Layer 2 of a small transformer language model trained on English Wikipedia (8 layers, counted from 0, width 96).
In attention head 1, each number of a token's query is one row of weights dot the token's vector x. The head spreads its attention over the tokens so far by the softmax of query dot key.

Query weights of the head. A number n stands for (n - 500) times 0.00097.
q0: 416 464 432 470 404 697 391 429 411 280 601 497 582 562 399 474 656 451 468 690 678 573 585 436 532 321 394 422 479 489 300 616 435 470 657 501 283 673 537 394 765 81 679 262 500 329 427 626 352 476 689 423 427 534 464 501 684 438 448 576 473 328 517 536 331 514 612 289 499 518 404 582 725 340 431 461 443 541 347 570 485 373 432 532 520 370 401 566 568 420 609 629 472 584 640 491
q1: 568 390 559 655 532 415 505 460 500 607 594 547 597 308 474 615 510 380 288 462 699 584 347 604 404 480 392 499 322 421 482 530 311 410 607 571 487 632 478 390 462 580 591 263 534 538 471 645 714 301 449 535 718 229 811 673 658 604 278 581 660 362 772 297 722 529 538 545 607 494 533 504 443 565 283 380 479 504 663 495 554 662 275 320 535 525 397 561 550 529 535 350 588 498 765 374
q2: 576 653 561 654 577 460 198 442 597 508 683 406 520 455 647 613 477 522 317 342 435 518 580 581 343 610 521 476 385 523 548 546 742 592 439 406 553 426 576 476 640 644 546 610 670 468 678 454 641 440 608 469 573 431 461 494 270 557 503 366 427 739 383 386 763 510 495 643 466 320 643 318 413 614 423 624 481 467 496 290 511 585 580 425 530 487 598 533 431 294 409 555 390 451 399 416
q3: 341 408 515 505 581 600 455 411 538 461 445 417 579 547 660 379 490 592 459 613 447 474 568 461 588 413 446 292 610 428 556 653 494 483 469 497 413 606 310 505 620 395 648 486 567 488 522 576 415 425 581 503 433 583 228 514 514 603 378 356 504 619 448 605 485 296 705 418 356 451 626 469 530 339 383 647 290 728 477 392 523 432 381 621 593 432 537 686 514 538 728 577 355 551 631 610
q4: 592 494 339 697 616 478 599 260 494 296 378 467 639 625 477 345 678 485 420 546 395 470 619 475 513 478 267 619 577 538 614 510 586 433 630 483 383 729 421 376 529 423 627 482 548 282 469 369 409 599 526 594 335 480 435 572 672 508 481 434 606 440 612 545 263 637 509 445 517 559 697 447 564 719 566 479 422 251 478 379 432 637 482 663 514 289 538 605 444 529 739 437 400 611 630 472
q5: 512 620 722 527 320 457 605 757 548 623 664 495 261 477 493 468 644 661 592 435 278 406 485 433 591 586 743 372 335 304 484 312 474 690 374 407 575 431 477 629 493 683 373 491 608 471 635 500 531 574 591 322 557 525 402 604 478 407 535 604 365 369 468 491 497 378 379 476 515 575 365 530 354 526 362 624 721 472 270 539 467 605 727 651 526 262 302 525 438 528 280 690 664 448 520 460
q6: 370 422 456 590 410 380 527 357 431 495 481 608 518 619 490 569 516 558 433 340 581 601 418 604 501 526 490 335 714 571 455 657 459 574 503 352 644 562 407 492 316 346 565 439 479 481 599 442 660 595 646 414 528 645 498 387 541 489 489 464 461 609 252 498 419 536 484 597 370 529 548 499 571 404 518 585 550 445 446 405 307 673 573 580 573 536 541 481 684 584 376 522 396 589 471 304
q7: 429 604 620 600 516 524 538 514 443 442 557 768 293 257 641 587 714 723 605 485 605 436 582 538 369 418 347 464 606 354 502 472 275 394 609 574 406 626 538 575 621 421 709 457 525 361 491 326 329 756 451 505 429 334 468 567 403 520 219 473 396 601 396 446 554 511 463 384 517 545 534 448 603 301 537 420 379 502 441 364 452 307 483 392 515 619 521 674 419 654 468 544 663 668 628 412
q8: 474 482 426 420 425 669 528 305 613 392 429 405 505 442 477 601 559 572 353 646 256 565 457 400 561 544 162 621 523 461 509 630 665 537 515 425 613 560 246 355 659 328 616 623 301 519 588 531 409 372 479 436 566 576 279 515 548 641 203 419 496 535 410 436 408 388 547 495 447 539 404 320 498 287 458 475 494 502 490 562 479 576 424 484 473 425 501 523 710 446 762 424 399 353 483 589
q9: 607 500 507 415 683 485 566 252 296 614 420 531 515 461 437 345 508 387 485 233 903 533 318 493 442 563 620 482 484 330 605 474 479 485 437 430 544 622 699 511 610 424 274 601 642 615 398 742 391 624 726 829 430 538 768 650 350 240 363 612 520 493 320 485 616 477 419 545 444 384 374 603 730 555 618 439 534 377 346 417 526 468 454 504 430 311 550 542 579 519 704 386 485 601 712 541
q10: 554 683 455 436 569 557 328 374 527 464 451 401 374 540 470 615 544 691 418 503 466 418 407 601 626 416 659 565 570 459 636 379 562 576 540 425 403 332 644 446 572 639 410 621 527 662 233 323 512 518 595 500 502 441 535 430 369 654 487 427 297 509 465 490 550 427 509 676 373 669 414 456 615 501 564 359 402 394 527 509 481 616 706 462 549 712 548 546 425 591 463 457 595 495 518 467
q11: 700 422 631 723 548 166 558 544 566 783 532 409 461 582 358 624 366 468 640 526 379 547 461 315 413 532 726 518 310 530 626 685 340 527 535 832 305 286 469 310 560 540 175 466 412 484 720 460 456 455 661 407 688 394 457 257 567 506 349 204 718 572 342 601 481 527 504 737 513 595 457 529 524 600 641 508 493 295 550 312 453 603 448 447 303 430 685 557 455 610 553 492 759 437 505 502
q12: 372 392 468 566 383 664 517 731 431 469 485 645 709 459 533 454 395 497 422 521 704 465 426 604 696 594 442 608 496 314 456 334 572 542 542 432 570 663 459 417 653 400 422 342 629 521 684 368 230 515 457 561 521 501 383 313 735 597 571 771 521 538 657 357 407 413 848 200 728 400 436 607 634 602 453 410 438 412 113 710 545 632 451 536 569 345 543 205 568 574 479 383 312 418 617 451
q13: 407 455 537 554 527 396 429 397 555 233 427 489 487 462 409 568 621 619 526 662 441 229 326 510 645 484 556 612 402 629 639 602 690 434 535 404 501 445 604 307 249 459 334 328 774 553 777 376 373 880 488 681 458 551 269 513 416 777 599 423 467 385 544 592 461 539 615 492 470 655 504 682 721 372 435 390 447 603 410 366 794 567 550 503 383 628 445 605 519 652 405 452 520 459 379 587
q14: 683 412 553 503 351 596 398 363 479 461 663 684 574 464 535 450 485 525 502 837 383 565 390 498 578 552 326 496 428 676 546 544 540 550 691 497 416 573 469 416 414 718 518 736 535 532 457 496 560 354 386 579 353 333 471 471 435 508 306 486 520 495 188 584 425 654 584 538 522 419 799 448 547 289 323 446 453 591 429 426 548 532 401 532 370 445 545 388 516 401 463 811 471 539 534 871
q15: 654 250 588 627 455 549 519 304 330 479 584 488 327 466 672 737 348 717 438 479 467 594 513 523 334 610 671 244 595 638 570 501 497 404 465 520 325 504 519 518 731 292 352 422 506 333 393 477 544 491 690 520 457 450 570 496 490 389 574 327 555 572 684 392 514 558 646 523 666 782 616 514 469 460 682 693 605 305 903 465 433 628 479 357 545 520 552 545 477 514 604 539 710 730 545 299
q16: 489 666 451 576 515 283 461 625 554 633 485 492 462 537 523 485 393 445 563 604 520 296 266 409 582 529 445 565 387 683 540 345 615 616 272 473 531 344 441 577 340 591 291 433 538 528 557 355 561 359 576 572 572 488 531 557 544 513 708 330 452 537 595 474 499 490 558 442 595 545 422 542 356 654 550 303 600 453 393 562 442 590 576 355 662 570 441 382 232 656 456 520 619 462 371 488
q17: 616 671 581 560 527 480 539 443 431 528 365 538 460 266 309 585 479 588 636 410 553 664 600 827 409 665 515 392 502 416 367 601 493 434 550 392 789 468 436 409 490 575 531 477 587 426 806 507 508 341 761 473 630 448 502 445 357 451 349 602 216 504 411 563 681 393 482 636 464 316 465 272 552 293 337 570 495 483 300 447 552 560 557 427 532 420 364 634 562 511 379 525 510 496 486 493
q18: 566 345 325 476 499 629 594 324 513 439 552 428 516 343 552 477 381 386 396 523 690 544 856 428 405 357 389 507 650 534 464 693 701 469 650 474 330 617 336 684 740 477 579 553 693 485 225 703 433 410 326 518 519 430 579 633 250 549 473 627 444 477 419 433 573 357 557 400 239 561 731 444 576 349 543 647 385 664 531 571 681 392 483 601 580 210 443 482 475 494 600 361 470 542 510 710
q19: 507 415 425 417 528 618 326 372 477 522 352 444 569 521 620 575 629 462 408 442 558 483 572 483 670 438 375 490 523 510 521 626 565 424 492 530 493 763 553 540 523 397 641 344 313 420 481 496 462 445 663 549 422 591 388 571 485 547 337 368 551 449 277 628 481 504 594 530 486 391 654 615 556 459 437 345 592 430 429 450 366 555 316 565 579 527 539 481 781 490 517 584 443 676 434 537
q20: 561 598 546 665 522 208 551 594 598 367 332 722 408 276 324 492 527 394 355 608 537 567 440 550 426 416 421 486 618 543 575 512 591 538 448 461 452 385 400 229 492 552 440 478 532 439 588 425 326 645 559 500 566 452 488 457 494 670 562 764 343 427 530 573 620 697 501 434 408 595 353 584 726 584 613 319 254 515 588 452 776 430 656 328 371 353 584 302 620 289 691 607 542 568 493 442
q21: 723 355 498 429 611 472 578 464 485 537 570 493 412 508 484 390 433 622 596 579 368 659 414 543 566 647 684 690 336 628 294 446 447 268 534 275 605 258 534 409 602 547 468 818 477 619 598 268 531 574 334 357 521 641 439 462 522 693 582 370 540 627 507 502 516 159 601 457 468 464 480 644 596 587 583 565 577 441 364 789 535 518 656 571 456 496 661 620 308 566 388 339 465 455 454 386
q22: 518 431 399 432 540 522 575 341 476 462 541 561 567 237 574 548 395 320 443 274 411 644 708 524 518 430 393 423 583 340 533 359 512 441 639 425 654 556 479 556 469 484 640 412 554 479 513 537 376 414 456 470 422 483 352 765 553 644 526 355 666 541 533 571 501 449 520 529 384 378 514 346 460 508 615 644 438 545 501 560 483 509 451 571 348 582 386 613 628 459 566 523 408 598 527 530
q23: 439 560 590 519 417 538 457 430 681 537 715 194 442 353 551 491 489 602 288 419 409 540 718 627 407 544 242 609 352 353 388 600 686 470 404 263 610 563 477 677 648 689 576 424 501 861 553 628 456 550 584 406 582 407 520 493 515 432 478 622 308 388 554 657 822 549 310 438 361 392 469 637 572 251 454 579 691 478 564 431 528 574 298 459 537 563 513 633 405 446 354 513 517 518 513 433
q24: 671 621 522 411 452 590 451 683 561 567 467 357 708 434 407 487 465 389 563 669 293 515 586 402 553 292 448 519 481 607 426 667 466 463 530 482 414 514 608 528 693 238 744 547 282 313 508 387 556 538 592 615 391 536 450 558 586 550 482 602 528 406 388 469 381 389 372 498 456 577 617 671 685 478 349 632 375 528 468 412 404 504 609 679 431 434 414 497 676 340 658 447 547 346 366 572
q25: 611 505 552 646 342 496 717 463 333 498 502 624 270 662 479 624 548 610 644 547 470 617 588 660 312 637 624 592 345 556 571 283 530 523 513 546 554 558 476 329 659 451 555 517 524 690 673 530 496 308 456 381 656 637 541 256 598 584 437 426 340 627 301 460 297 558 650 591 660 463 478 441 271 527 558 444 623 365 266 808 386 519 596 512 666 464 610 621 563 720 334 538 260 570 706 429
q26: 360 534 444 509 417 475 612 566 665 435 483 527 782 362 674 450 479 496 824 417 647 480 50 436 693 529 398 749 837 596 721 615 722 264 342 533 514 556 341 559 411 499 532 251 589 426 645 515 395 740 492 399 440 498 403 611 310 485 575 404 376 562 546 349 510 540 525 464 582 681 561 558 434 452 544 588 427 734 459 424 511 479 503 612 528 412 309 491 503 674 681 454 512 325 377 410
q27: 610 629 759 616 402 521 367 502 403 505 602 416 313 363 686 632 575 607 631 556 532 349 355 519 529 447 555 455 495 357 242 458 623 521 396 852 611 440 665 431 347 426 323 625 512 375 836 606 204 669 545 573 537 457 511 423 371 303 604 314 346 419 465 399 684 504 487 406 528 495 217 367 717 337 452 366 579 566 406 554 660 511 507 519 604 621 680 321 532 596 200 328 530 502 594 730
q28: 540 350 675 604 404 651 372 603 486 651 476 427 308 500 439 468 608 449 268 240 497 372 375 597 401 531 590 629 352 623 330 918 598 520 575 576 181 486 451 469 623 130 420 337 664 558 407 552 468 531 722 510 575 531 383 453 529 691 460 507 542 738 299 455 566 741 484 460 707 635 540 564 539 415 691 395 414 694 575 259 552 526 372 589 480 477 523 292 671 522 391 690 356 537 474 414
q29: 485 621 321 275 525 255 579 468 547 690 732 568 496 498 485 690 548 523 435 388 476 641 458 449 441 438 350 594 569 406 498 740 489 455 382 677 465 439 414 457 478 521 384 483 413 542 567 456 441 397 517 593 445 690 516 562 291 770 338 372 461 368 387 577 487 619 463 504 469 511 437 602 574 585 564 479 404 535 456 328 402 578 556 460 517 528 320 419 464 605 383 392 623 323 628 296
q30: 463 718 298 686 508 541 493 519 656 525 721 355 501 623 271 407 411 382 493 420 355 322 650 411 641 446 572 482 451 413 546 542 521 559 468 628 772 614 483 530 468 855 477 902 588 550 493 432 455 321 574 608 459 344 572 664 473 367 462 590 603 488 646 442 828 529 475 433 264 642 567 262 354 480 652 320 267 723 616 624 497 369 373 447 663 320 475 432 596 391 351 683 489 665 457 654
q31: 665 466 498 578 548 742 731 475 566 522 461 397 604 441 448 536 594 627 653 512 669 475 584 771 348 470 434 430 659 663 372 583 433 624 438 636 502 534 491 561 491 261 469 425 663 500 472 398 294 537 497 534 530 804 433 618 26 536 477 439 532 524 397 298 535 487 403 478 446 473 574 606 530 338 431 629 304 610 567 360 358 447 553 368 359 688 383 738 441 581 473 445 320 626 511 475

Each question shows a short text with each token's key, already scaled and adjusted for position as the last token sees it. A number n stands for (n - 500) times 0.003.

Then comes the last token's vector x. A number n stands for (n - 500) times 0.0098.

0 "\"": 447 442 357 421 536 610 356 420 302 585 524 550 532 495 523 469 336 563 427 638 623 421 311 633 634 682 279 619 482 413 451 598
1 "\n\n": 524 414 529 360 385 730 295 417 263 652 735 675 632 412 605 564 364 758 504 511 672 465 366 581 774 657 150 517 463 429 486 518
2 "M": 699 350 417 294 410 656 365 361 190 635 626 544 619 467 451 528 597 545 380 566 553 502 410 566 697 722 72 559 512 500 558 507
3 "ich": 510 376 497 360 393 583 382 417 223 535 701 548 558 567 538 450 666 542 476 545 493 447 450 574 592 559 283 588 440 543 488 532
4 "a": 392 398 539 366 438 621 404 451 231 530 721 505 633 537 504 450 574 509 396 460 542 499 432 580 580 603 244 540 398 472 564 563
5 "el": 361 378 532 387 438 667 362 404 244 555 576 452 617 494 500 459 455 338 433 487 542 546 392 541 506 611 194 486 405 477 481 517
x: 479 532 407 485 307 741 393 438 752 484 462 470 434 616 647 531 475 547 555 230 492 655 328 569 516 422 601 641 441 625 547 476 420 598 560 609 691 240 739 381 488 411 505 378 470 652 481 546 479 390 460 466 521 389 694 455 353 403 682 480 307 440 572 339 476 593 347 698 647 542 354 758 478 651 422 564 412 447 480 659 533 450 593 631 671 442 429 393 524 467 349 790 369 435 523 539
Which token does the last token look at most, and with what share of its attention? 2 "M", with about 60%

0 "n": 544 550 355 392 462 598 351 413 242 502 647 476 492 377 462 492 332 628 476 577 536 428 489 592 666 635 228 517 403 563 487 460
1 "es": 595 513 437 471 484 521 333 418 190 450 741 520 501 446 545 524 426 572 384 572 523 447 407 557 602 611 242 601 442 444 582 600
2 "ia": 662 435 449 387 401 560 383 463 272 515 633 465 538 495 568 486 554 595 364 539 506 495 390 495 599 607 224 563 399 483 554 548
3 ".": 641 151 684 368 409 635 249 503 334 550 724 521 493 428 500 479 638 483 453 543 605 517 313 655 774 555 113 470 518 425 495 454
4 " He": 448 339 425 314 343 665 382 424 216 556 580 558 560 523 582 520 600 415 371 456 522 559 351 685 570 533 243 517 501 480 527 600
5 " le": 274 463 480 299 357 700 457 409 279 543 569 653 630 533 591 546 506 273 246 399 611 627 380 583 625 582 103 532 468 474 484 484
x: 483 456 427 599 201 505 382 435 669 475 593 553 399 603 620 317 314 570 416 344 543 512 418 620 514 365 658 572 674 549 507 603 306 336 651 459 568 445 664 574 585 516 713 525 282 651 505 535 626 413 493 477 179 326 486 611 392 548 569 432 260 454 666 427 586 496 443 678 725 608 350 632 466 678 361 581 447 522 348 640 530 578 569 443 612 489 529 350 577 636 441 594 425 441 534 579
Which token does the last token look at most, and with what share of its attention? 0 "n", with about 30%

0 "3": 540 612 462 478 389 549 362 406 277 602 658 576 515 500 522 531 278 582 393 598 655 457 349 572 622 523 134 559 491 390 538 506
1 "1": 702 537 511 457 361 564 377 391 278 585 633 622 524 536 481 567 394 668 371 571 655 467 377 636 638 516 128 515 419 394 588 508
2 " J": 720 420 433 275 360 648 304 448 301 500 660 577 596 532 503 513 568 482 379 588 631 436 354 638 649 637 153 632 417 506 517 597
3 "u": 535 415 475 346 423 635 342 503 369 599 695 487 644 564 458 456 698 534 389 438 658 525 402 572 636 589 249 627 377 558 676 582
4 "ly": 387 397 463 347 494 603 361 398 243 581 713 453 604 510 520 556 669 423 439 476 587 455 409 587 650 614 186 497 453 446 635 566
5 "–": 240 414 636 427 300 642 289 418 329 576 615 572 504 467 589 524 502 297 400 448 571 424 332 579 660 500 154 566 491 450 525 588
x: 504 564 492 625 283 510 326 555 744 495 488 355 512 642 687 241 550 489 593 387 624 496 360 614 621 371 531 537 344 593 554 658 334 389 331 456 658 266 633 556 606 509 512 501 579 611 477 414 440 617 427 283 378 304 517 416 463 454 585 383 208 476 548 435 511 547 510 672 716 658 411 658 489 695 532 557 513 526 442 583 355 489 560 427 569 471 534 457 657 631 342 697 590 420 511 611
Which token does the last token look at most? 3 "u"

0 " T": 499 443 270 273 395 645 301 344 278 645 568 595 598 536 445 451 272 468 497 688 664 508 360 521 626 630 210 481 467 446 441 577
1 "ar": 677 454 399 348 476 675 388 414 359 544 600 465 545 582 453 502 400 638 465 499 572 533 407 609 597 641 269 565 514 524 491 537
2 "r": 711 342 477 402 411 630 425 414 386 505 719 544 503 507 502 529 657 653 372 503 579 521 435 557 587 654 35 461 395 515 425 473
3 "ag": 559 309 532 364 449 644 385 399 327 486 666 471 510 550 590 427 731 464 355 550 485 506 402 632 666 626 151 463 408 461 459 518
4 "on": 417 343 469 382 430 567 358 395 268 448 579 471 492 493 490 476 593 385 403 432 521 504 407 605 552 588 265 479 465 501 506 522
5 "a": 356 425 560 386 412 617 417 429 229 502 719 510 615 542 491 461 456 443 393 452 546 533 433 525 591 629 186 515 423 471 562 556
x: 571 624 387 559 262 545 484 477 695 445 542 535 351 482 622 401 541 504 604 407 462 608 559 544 568 417 475 585 390 573 627 603 240 275 545 615 556 252 659 386 476 564 494 396 461 619 452 540 511 536 528 601 427 379 557 420 370 386 777 421 349 495 481 277 551 500 506 562 517 620 468 803 440 646 375 561 351 542 490 614 418 501 729 558 648 462 466 462 574 472 435 735 333 478 525 597
Which two tokens does the last token look at most, in order? 5 "a", 4 "on"

0 "ar": 479 522 434 388 474 655 405 416 374 518 620 409 571 573 487 488 315 686 502 512 580 525 388 610 593 624 214 539 498 505 513 484
1 ";": 637 400 539 300 414 595 282 482 298 516 656 558 614 464 601 567 347 716 488 559 680 406 400 597 756 738 185 502 454 473 573 445
2 " Cl": 738 359 368 230 377 645 311 463 320 556 657 658 617 565 495 647 631 616 408 431 576 502 455 690 761 555 126 494 416 570 471 578
3 "ass": 513 368 448 335 421 622 318 430 326 537 692 440 549 496 513 398 743 482 439 465 482 470 442 654 635 564 196 498 402 523 506 536
4 ";": 384 282 518 308 349 595 309 461 321 530 658 572 622 495 600 544 648 394 521 457 660 437 342 564 719 712 197 508 465 504 574 432
5 " T": 268 559 521 210 304 620 327 370 269 650 582 574 609 539 458 461 433 486 298 444 603 538 320 553 619 627 192 488 445 446 428 560
x: 510 565 514 504 202 526 425 354 772 517 385 503 557 676 630 419 505 644 458 466 601 509 504 536 466 390 608 621 535 467 583 579 397 324 431 639 593 195 588 537 687 555 511 454 371 702 372 508 580 533 367 502 379 370 421 449 418 542 755 369 281 485 598 454 486 493 514 661 491 645 460 830 546 588 389 603 419 502 490 458 470 431 571 420 637 492 383 393 475 557 316 553 477 504 596 533
Which token does the last token look at most? 4 ";"

0 "ace": 452 544 421 452 383 622 301 402 297 548 635 536 562 554 604 481 390 674 432 479 545 486 454 612 586 564 297 518 373 503 468 557
1 ".\n\n": 527 389 501 325 432 738 286 463 262 598 709 638 597 444 561 538 348 736 480 531 676 469 336 615 803 652 153 479 528 389 486 503
2 "==": 631 412 505 326 407 797 347 481 264 610 750 655 579 440 625 515 484 532 446 605 404 468 362 666 755 600 263 472 542 399 589 480
3 " R": 556 363 489 258 310 625 378 432 260 505 665 589 651 440 521 497 725 453 333 503 586 441 396 676 657 680 82 565 491 491 492 533
4 "ec": 287 330 520 254 333 516 258 440 289 591 631 563 483 610 548 428 610 493 356 407 513 526 400 481 759 551 116 496 463 577 625 554
5 "ept": 276 447 500 319 432 660 273 394 174 497 605 560 500 561 504 419 460 377 365 489 469 527 453 598 761 647 191 527 475 493 599 524
x: 423 586 345 550 406 641 374 438 709 498 452 558 511 540 651 439 570 571 504 300 519 549 331 571 525 544 445 460 382 658 457 622 373 324 493 515 448 299 691 351 675 526 564 578 565 670 562 527 527 547 397 466 347 330 519 393 314 495 686 457 278 553 670 345 490 766 454 678 599 447 371 696 484 642 438 568 360 562 607 586 344 360 683 493 586 532 386 391 621 510 398 705 383 514 401 639
Which two tokens does the last token look at most, in order? 4 "ec", 5 "ept"

0 "==\n\n": 407 555 571 321 376 663 255 464 264 621 749 649 648 391 590 524 383 761 497 553 631 475 411 633 754 662 149 517 456 442 518 509
1 "E": 672 427 409 350 359 643 309 414 193 532 631 569 582 477 517 676 372 677 445 516 586 553 485 669 660 630 144 496 413 497 568 534
2 "nt": 701 443 363 346 311 560 337 460 274 569 581 429 633 561 575 381 651 601 431 581 577 526 451 467 736 568 181 532 554 516 477 542
3 "r": 455 312 547 395 412 619 431 416 385 532 709 537 483 520 484 525 762 542 361 489 562 518 445 543 574 656 60 470 394 536 405 462
4 "ant": 336 396 453 386 368 640 417 480 305 480 604 461 542 510 636 414 634 514 382 441 498 567 464 538 660 625 248 532 468 470 526 524
5 ":": 356 342 571 362 274 582 320 402 285 464 735 585 639 381 607 455 546 314 551 449 590 523 347 608 720 563 158 523 402 471 598 388
x: 427 492 652 549 308 498 327 417 563 530 471 392 490 594 428 281 556 660 503 285 725 496 512 788 526 426 635 551 554 562 518 525 310 357 402 660 501 342 717 397 440 545 517 497 621 496 391 512 579 454 610 531 388 417 638 441 276 445 726 378 54 508 449 524 518 554 497 656 564 546 447 682 543 547 383 472 363 556 434 615 520 357 643 547 579 501 597 555 573 670 365 648 574 468 455 583
Which token does the last token look at most? 0 "==\n\n"

0 "ich": 494 523 433 418 407 590 381 398 253 488 677 507 546 528 544 461 342 611 491 570 477 412 465 629 568 537 270 594 415 526 503 543
1 "a": 618 506 432 369 454 616 400 433 257 522 703 497 631 526 515 444 430 590 405 523 549 474 425 567 552 582 229 530 382 464 557 565
2 "el": 621 360 455 401 461 685 361 399 240 548 580 445 613 484 495 470 561 635 437 544 561 521 406 539 520 618 187 487 401 484 482 518
3 " E": 572 308 414 335 361 671 338 411 233 496 594 548 587 457 557 632 669 474 322 483 533 616 433 693 598 578 104 509 435 488 525 512
4 "ng": 311 391 452 311 330 610 311 446 244 517 480 549 654 606 569 470 693 416 364 559 641 496 309 524 605 596 185 600 445 552 521 463
5 "le": 312 423 546 367 394 554 424 355 337 520 649 532 526 520 531 508 447 306 368 425 605 517 371 584 546 632 151 456 402 480 570 509
x: 479 475 379 564 199 566 462 516 773 406 558 516 496 575 636 397 417 497 410 384 363 651 476 641 559 485 556 554 530 657 562 498 259 478 414 498 559 280 821 468 493 561 585 509 570 644 303 546 536 505 414 445 420 441 504 479 559 507 661 496 184 595 564 269 409 548 384 733 687 504 326 733 541 619 422 549 408 590 333 614 522 433 579 517 515 518 485 367 490 567 424 842 574 538 492 531
Which token does the last token look at most? 3 " E"

0 "ran": 503 613 402 370 339 705 353 422 309 600 558 462 585 518 521 472 341 707 416 590 590 563 466 465 678 570 108 549 568 506 493 539
1 "ce": 639 441 386 361 437 579 323 507 182 576 622 521 502 521 561 550 366 641 406 582 671 468 367 574 693 635 134 459 450 450 595 520
2 " Al": 649 344 327 276 465 792 381 392 241 616 520 586 659 549 463 537 537 576 396 526 619 519 403 582 621 709 217 596 428 447 474 508
3 "s": 513 397 467 357 429 638 305 365 324 620 653 469 544 439 489 493 677 538 379 573 540 546 378 490 583 657 214 590 536 521 515 606
4 "ace": 430 309 516 434 330 574 315 368 261 596 653 532 569 525 616 471 636 434 346 450 558 554 391 532 592 551 234 512 365 452 510 548
5 " |": 298 448 497 270 348 661 338 459 288 539 662 556 576 424 517 499 474 274 531 443 579 476 362 595 726 690 160 471 472 515 551 525
x: 487 508 601 540 337 622 414 380 790 501 538 491 584 542 657 265 539 624 466 229 482 508 498 718 549 388 589 523 408 482 458 498 262 250 388 664 522 273 766 447 516 592 592 549 513 612 401 513 622 438 459 415 462 369 612 514 411 464 722 349 200 563 577 435 483 502 533 588 604 535 436 773 628 724 431 566 435 476 538 557 395 475 537 490 540 476 523 495 499 542 412 629 477 397 585 565
Which two tokens does the last token look at most, in order? 5 " |", 4 "ace"

0 " p": 449 401 305 283 445 672 290 451 243 566 665 598 483 515 509 542 248 551 439 626 560 453 405 536 678 567 110 536 496 553 450 545
1 "o": 629 477 411 328 434 566 372 501 203 543 673 544 544 523 440 429 383 578 396 590 596 509 466 638 552 619 207 552 553 528 534 576
2 "or": 674 369 432 454 473 648 346 379 305 597 624 452 473 563 495 456 569 574 381 539 573 529 322 535 539 595 152 512 536 419 501 564
3 "ly": 569 349 509 319 495 577 337 419 230 544 693 484 559 515 520 564 695 487 456 514 591 485 450 598 645 649 192 510 481 475 608 516
4 " ex": 472 388 453 274 404 647 307 437 205 617 633 568 559 478 528 716 639 361 314 455 558 612 418 585 618 626 184 484 452 436 398 463
5 "ec": 274 368 564 261 353 526 274 446 329 598 652 531 480 570 599 417 389 358 346 371 491 560 383 470 731 526 82 470 500 577 620 529
x: 510 535 350 550 173 560 382 530 776 471 492 485 364 445 697 386 612 635 609 318 593 696 375 612 518 502 532 515 548 721 612 491 473 206 334 620 526 274 673 398 543 622 574 507 563 708 433 470 583 518 368 501 516 432 532 313 265 565 656 423 366 403 636 301 471 568 452 617 620 437 452 590 526 688 409 546 513 509 464 484 353 348 677 459 623 546 484 419 502 511 364 810 505 380 512 651
Which two tokens does the last token look at most, in order? 4 " ex", 5 "ec"

0 "h": 529 504 480 348 423 594 409 481 361 602 709 542 560 598 537 455 311 639 451 587 561 464 439 589 636 717 257 448 379 487 506 563
1 "ire": 648 441 392 399 482 572 317 478 282 523 636 445 615 531 567 579 385 610 464 521 622 514 385 602 555 654 229 536 483 445 532 550
2 " |": 697 284 541 267 372 643 328 466 292 548 668 555 573 427 536 490 566 579 536 563 626 461 398 595 730 694 165 467 457 511 557 513
3 " G": 551 431 432 263 350 701 302 491 275 541 677 591 531 599 527 541 784 408 345 548 565 403 340 578 657 661 88 549 408 561 459 599
4 "ra": 398 289 534 381 344 676 407 504 355 628 543 552 673 525 485 554 642 406 416 429 621 620 332 482 471 647 225 516 420 510 475 571
5 "vel": 300 463 549 416 441 660 357 442 317 601 664 510 550 522 521 584 418 389 374 498 583 474 357 548 576 594 266 511 482 411 559 584
x: 584 424 459 505 291 573 490 444 829 564 463 559 604 725 600 474 514 532 458 268 462 654 384 599 451 417 530 627 509 643 557 519 342 497 237 381 691 374 835 567 506 393 543 582 453 617 204 478 477 525 488 457 406 313 682 478 309 540 603 482 205 454 526 369 523 591 420 606 609 616 435 691 484 669 444 565 361 622 391 617 608 422 490 440 642 437 426 472 465 547 404 693 451 518 466 606
Which token does the last token look at most? 5 "vel"

0 "\n": 412 568 508 279 412 707 290 339 210 648 705 613 637 436 591 552 413 705 540 544 665 436 410 607 663 617 125 515 419 444 596 518
1 "A": 642 508 341 337 391 603 326 375 249 577 696 586 632 553 487 584 396 649 468 563 585 468 423 630 684 698 205 540 487 438 593 488
2 "U": 658 400 437 328 344 588 360 387 307 564 524 553 564 596 463 555 582 636 421 473 660 546 444 513 634 616 284 581 402 499 562 537
3 "T": 500 505 420 262 352 602 386 304 300 677 594 579 635 611 435 433 705 501 428 529 684 472 377 489 574 588 316 445 457 515 420 553
4 " B": 322 468 488 247 323 663 351 340 331 572 623 561 584 526 558 534 587 461 312 500 475 511 373 609 592 700 168 560 511 569 543 527
5 "a": 367 411 538 343 401 609 407 439 232 540 704 524 605 591 485 466 427 470 395 457 572 534 425 512 596 665 243 539 422 507 573 581
x: 561 642 375 553 290 614 477 500 688 465 452 528 391 496 624 437 566 547 593 417 433 587 507 581 605 409 550 589 408 568 632 609 222 275 510 605 565 244 628 381 491 567 472 413 529 587 430 531 510 579 505 573 360 313 547 392 326 440 720 409 335 544 460 292 490 533 490 589 499 571 493 795 438 717 372 618 337 582 505 598 431 542 643 520 681 464 439 460 570 483 464 696 343 442 525 612
Which token does the last token look at most? 5 "a"

0 "ic": 506 524 420 417 500 589 366 447 262 510 687 506 529 550 526 492 336 618 448 594 460 379 435 537 623 595 258 515 557 517 511 488
1 ".": 594 309 645 383 420 617 235 521 342 576 693 493 515 439 486 486 303 799 378 577 618 484 338 628 721 547 115 465 494 429 522 460
2 " M": 716 325 424 221 405 674 349 400 224 644 593 511 593 468 468 526 585 514 368 582 544 520 396 623 679 662 70 551 491 488 531 547
3 "uch": 562 299 459 311 419 624 399 481 174 566 596 486 716 483 448 453 640 500 455 479 602 514 448 574 707 601 230 616 424 624 569 648
4 " of": 456 371 469 348 380 636 372 466 249 602 701 527 619 470 511 469 640 399 442 520 560 522 387 574 642 647 310 519 488 484 528 517
5 " the": 371 459 476 319 401 695 470 400 211 588 710 508 572 419 554 471 529 448 365 509 536 463 333 567 622 628 306 509 473 517 500 473
x: 467 491 502 457 276 574 439 552 694 545 470 547 431 570 549 395 477 536 403 370 673 503 465 745 484 421 584 465 477 670 563 401 225 434 495 684 465 258 667 489 555 489 526 626 401 683 396 473 597 540 488 523 541 319 514 356 392 569 649 415 290 531 507 465 505 457 534 621 578 722 452 725 546 552 418 606 277 462 480 523 475 459 704 489 641 448 510 238 636 476 480 601 561 488 423 638
Which token does the last token look at most, and with what share of its attention? 5 " the", with about 60%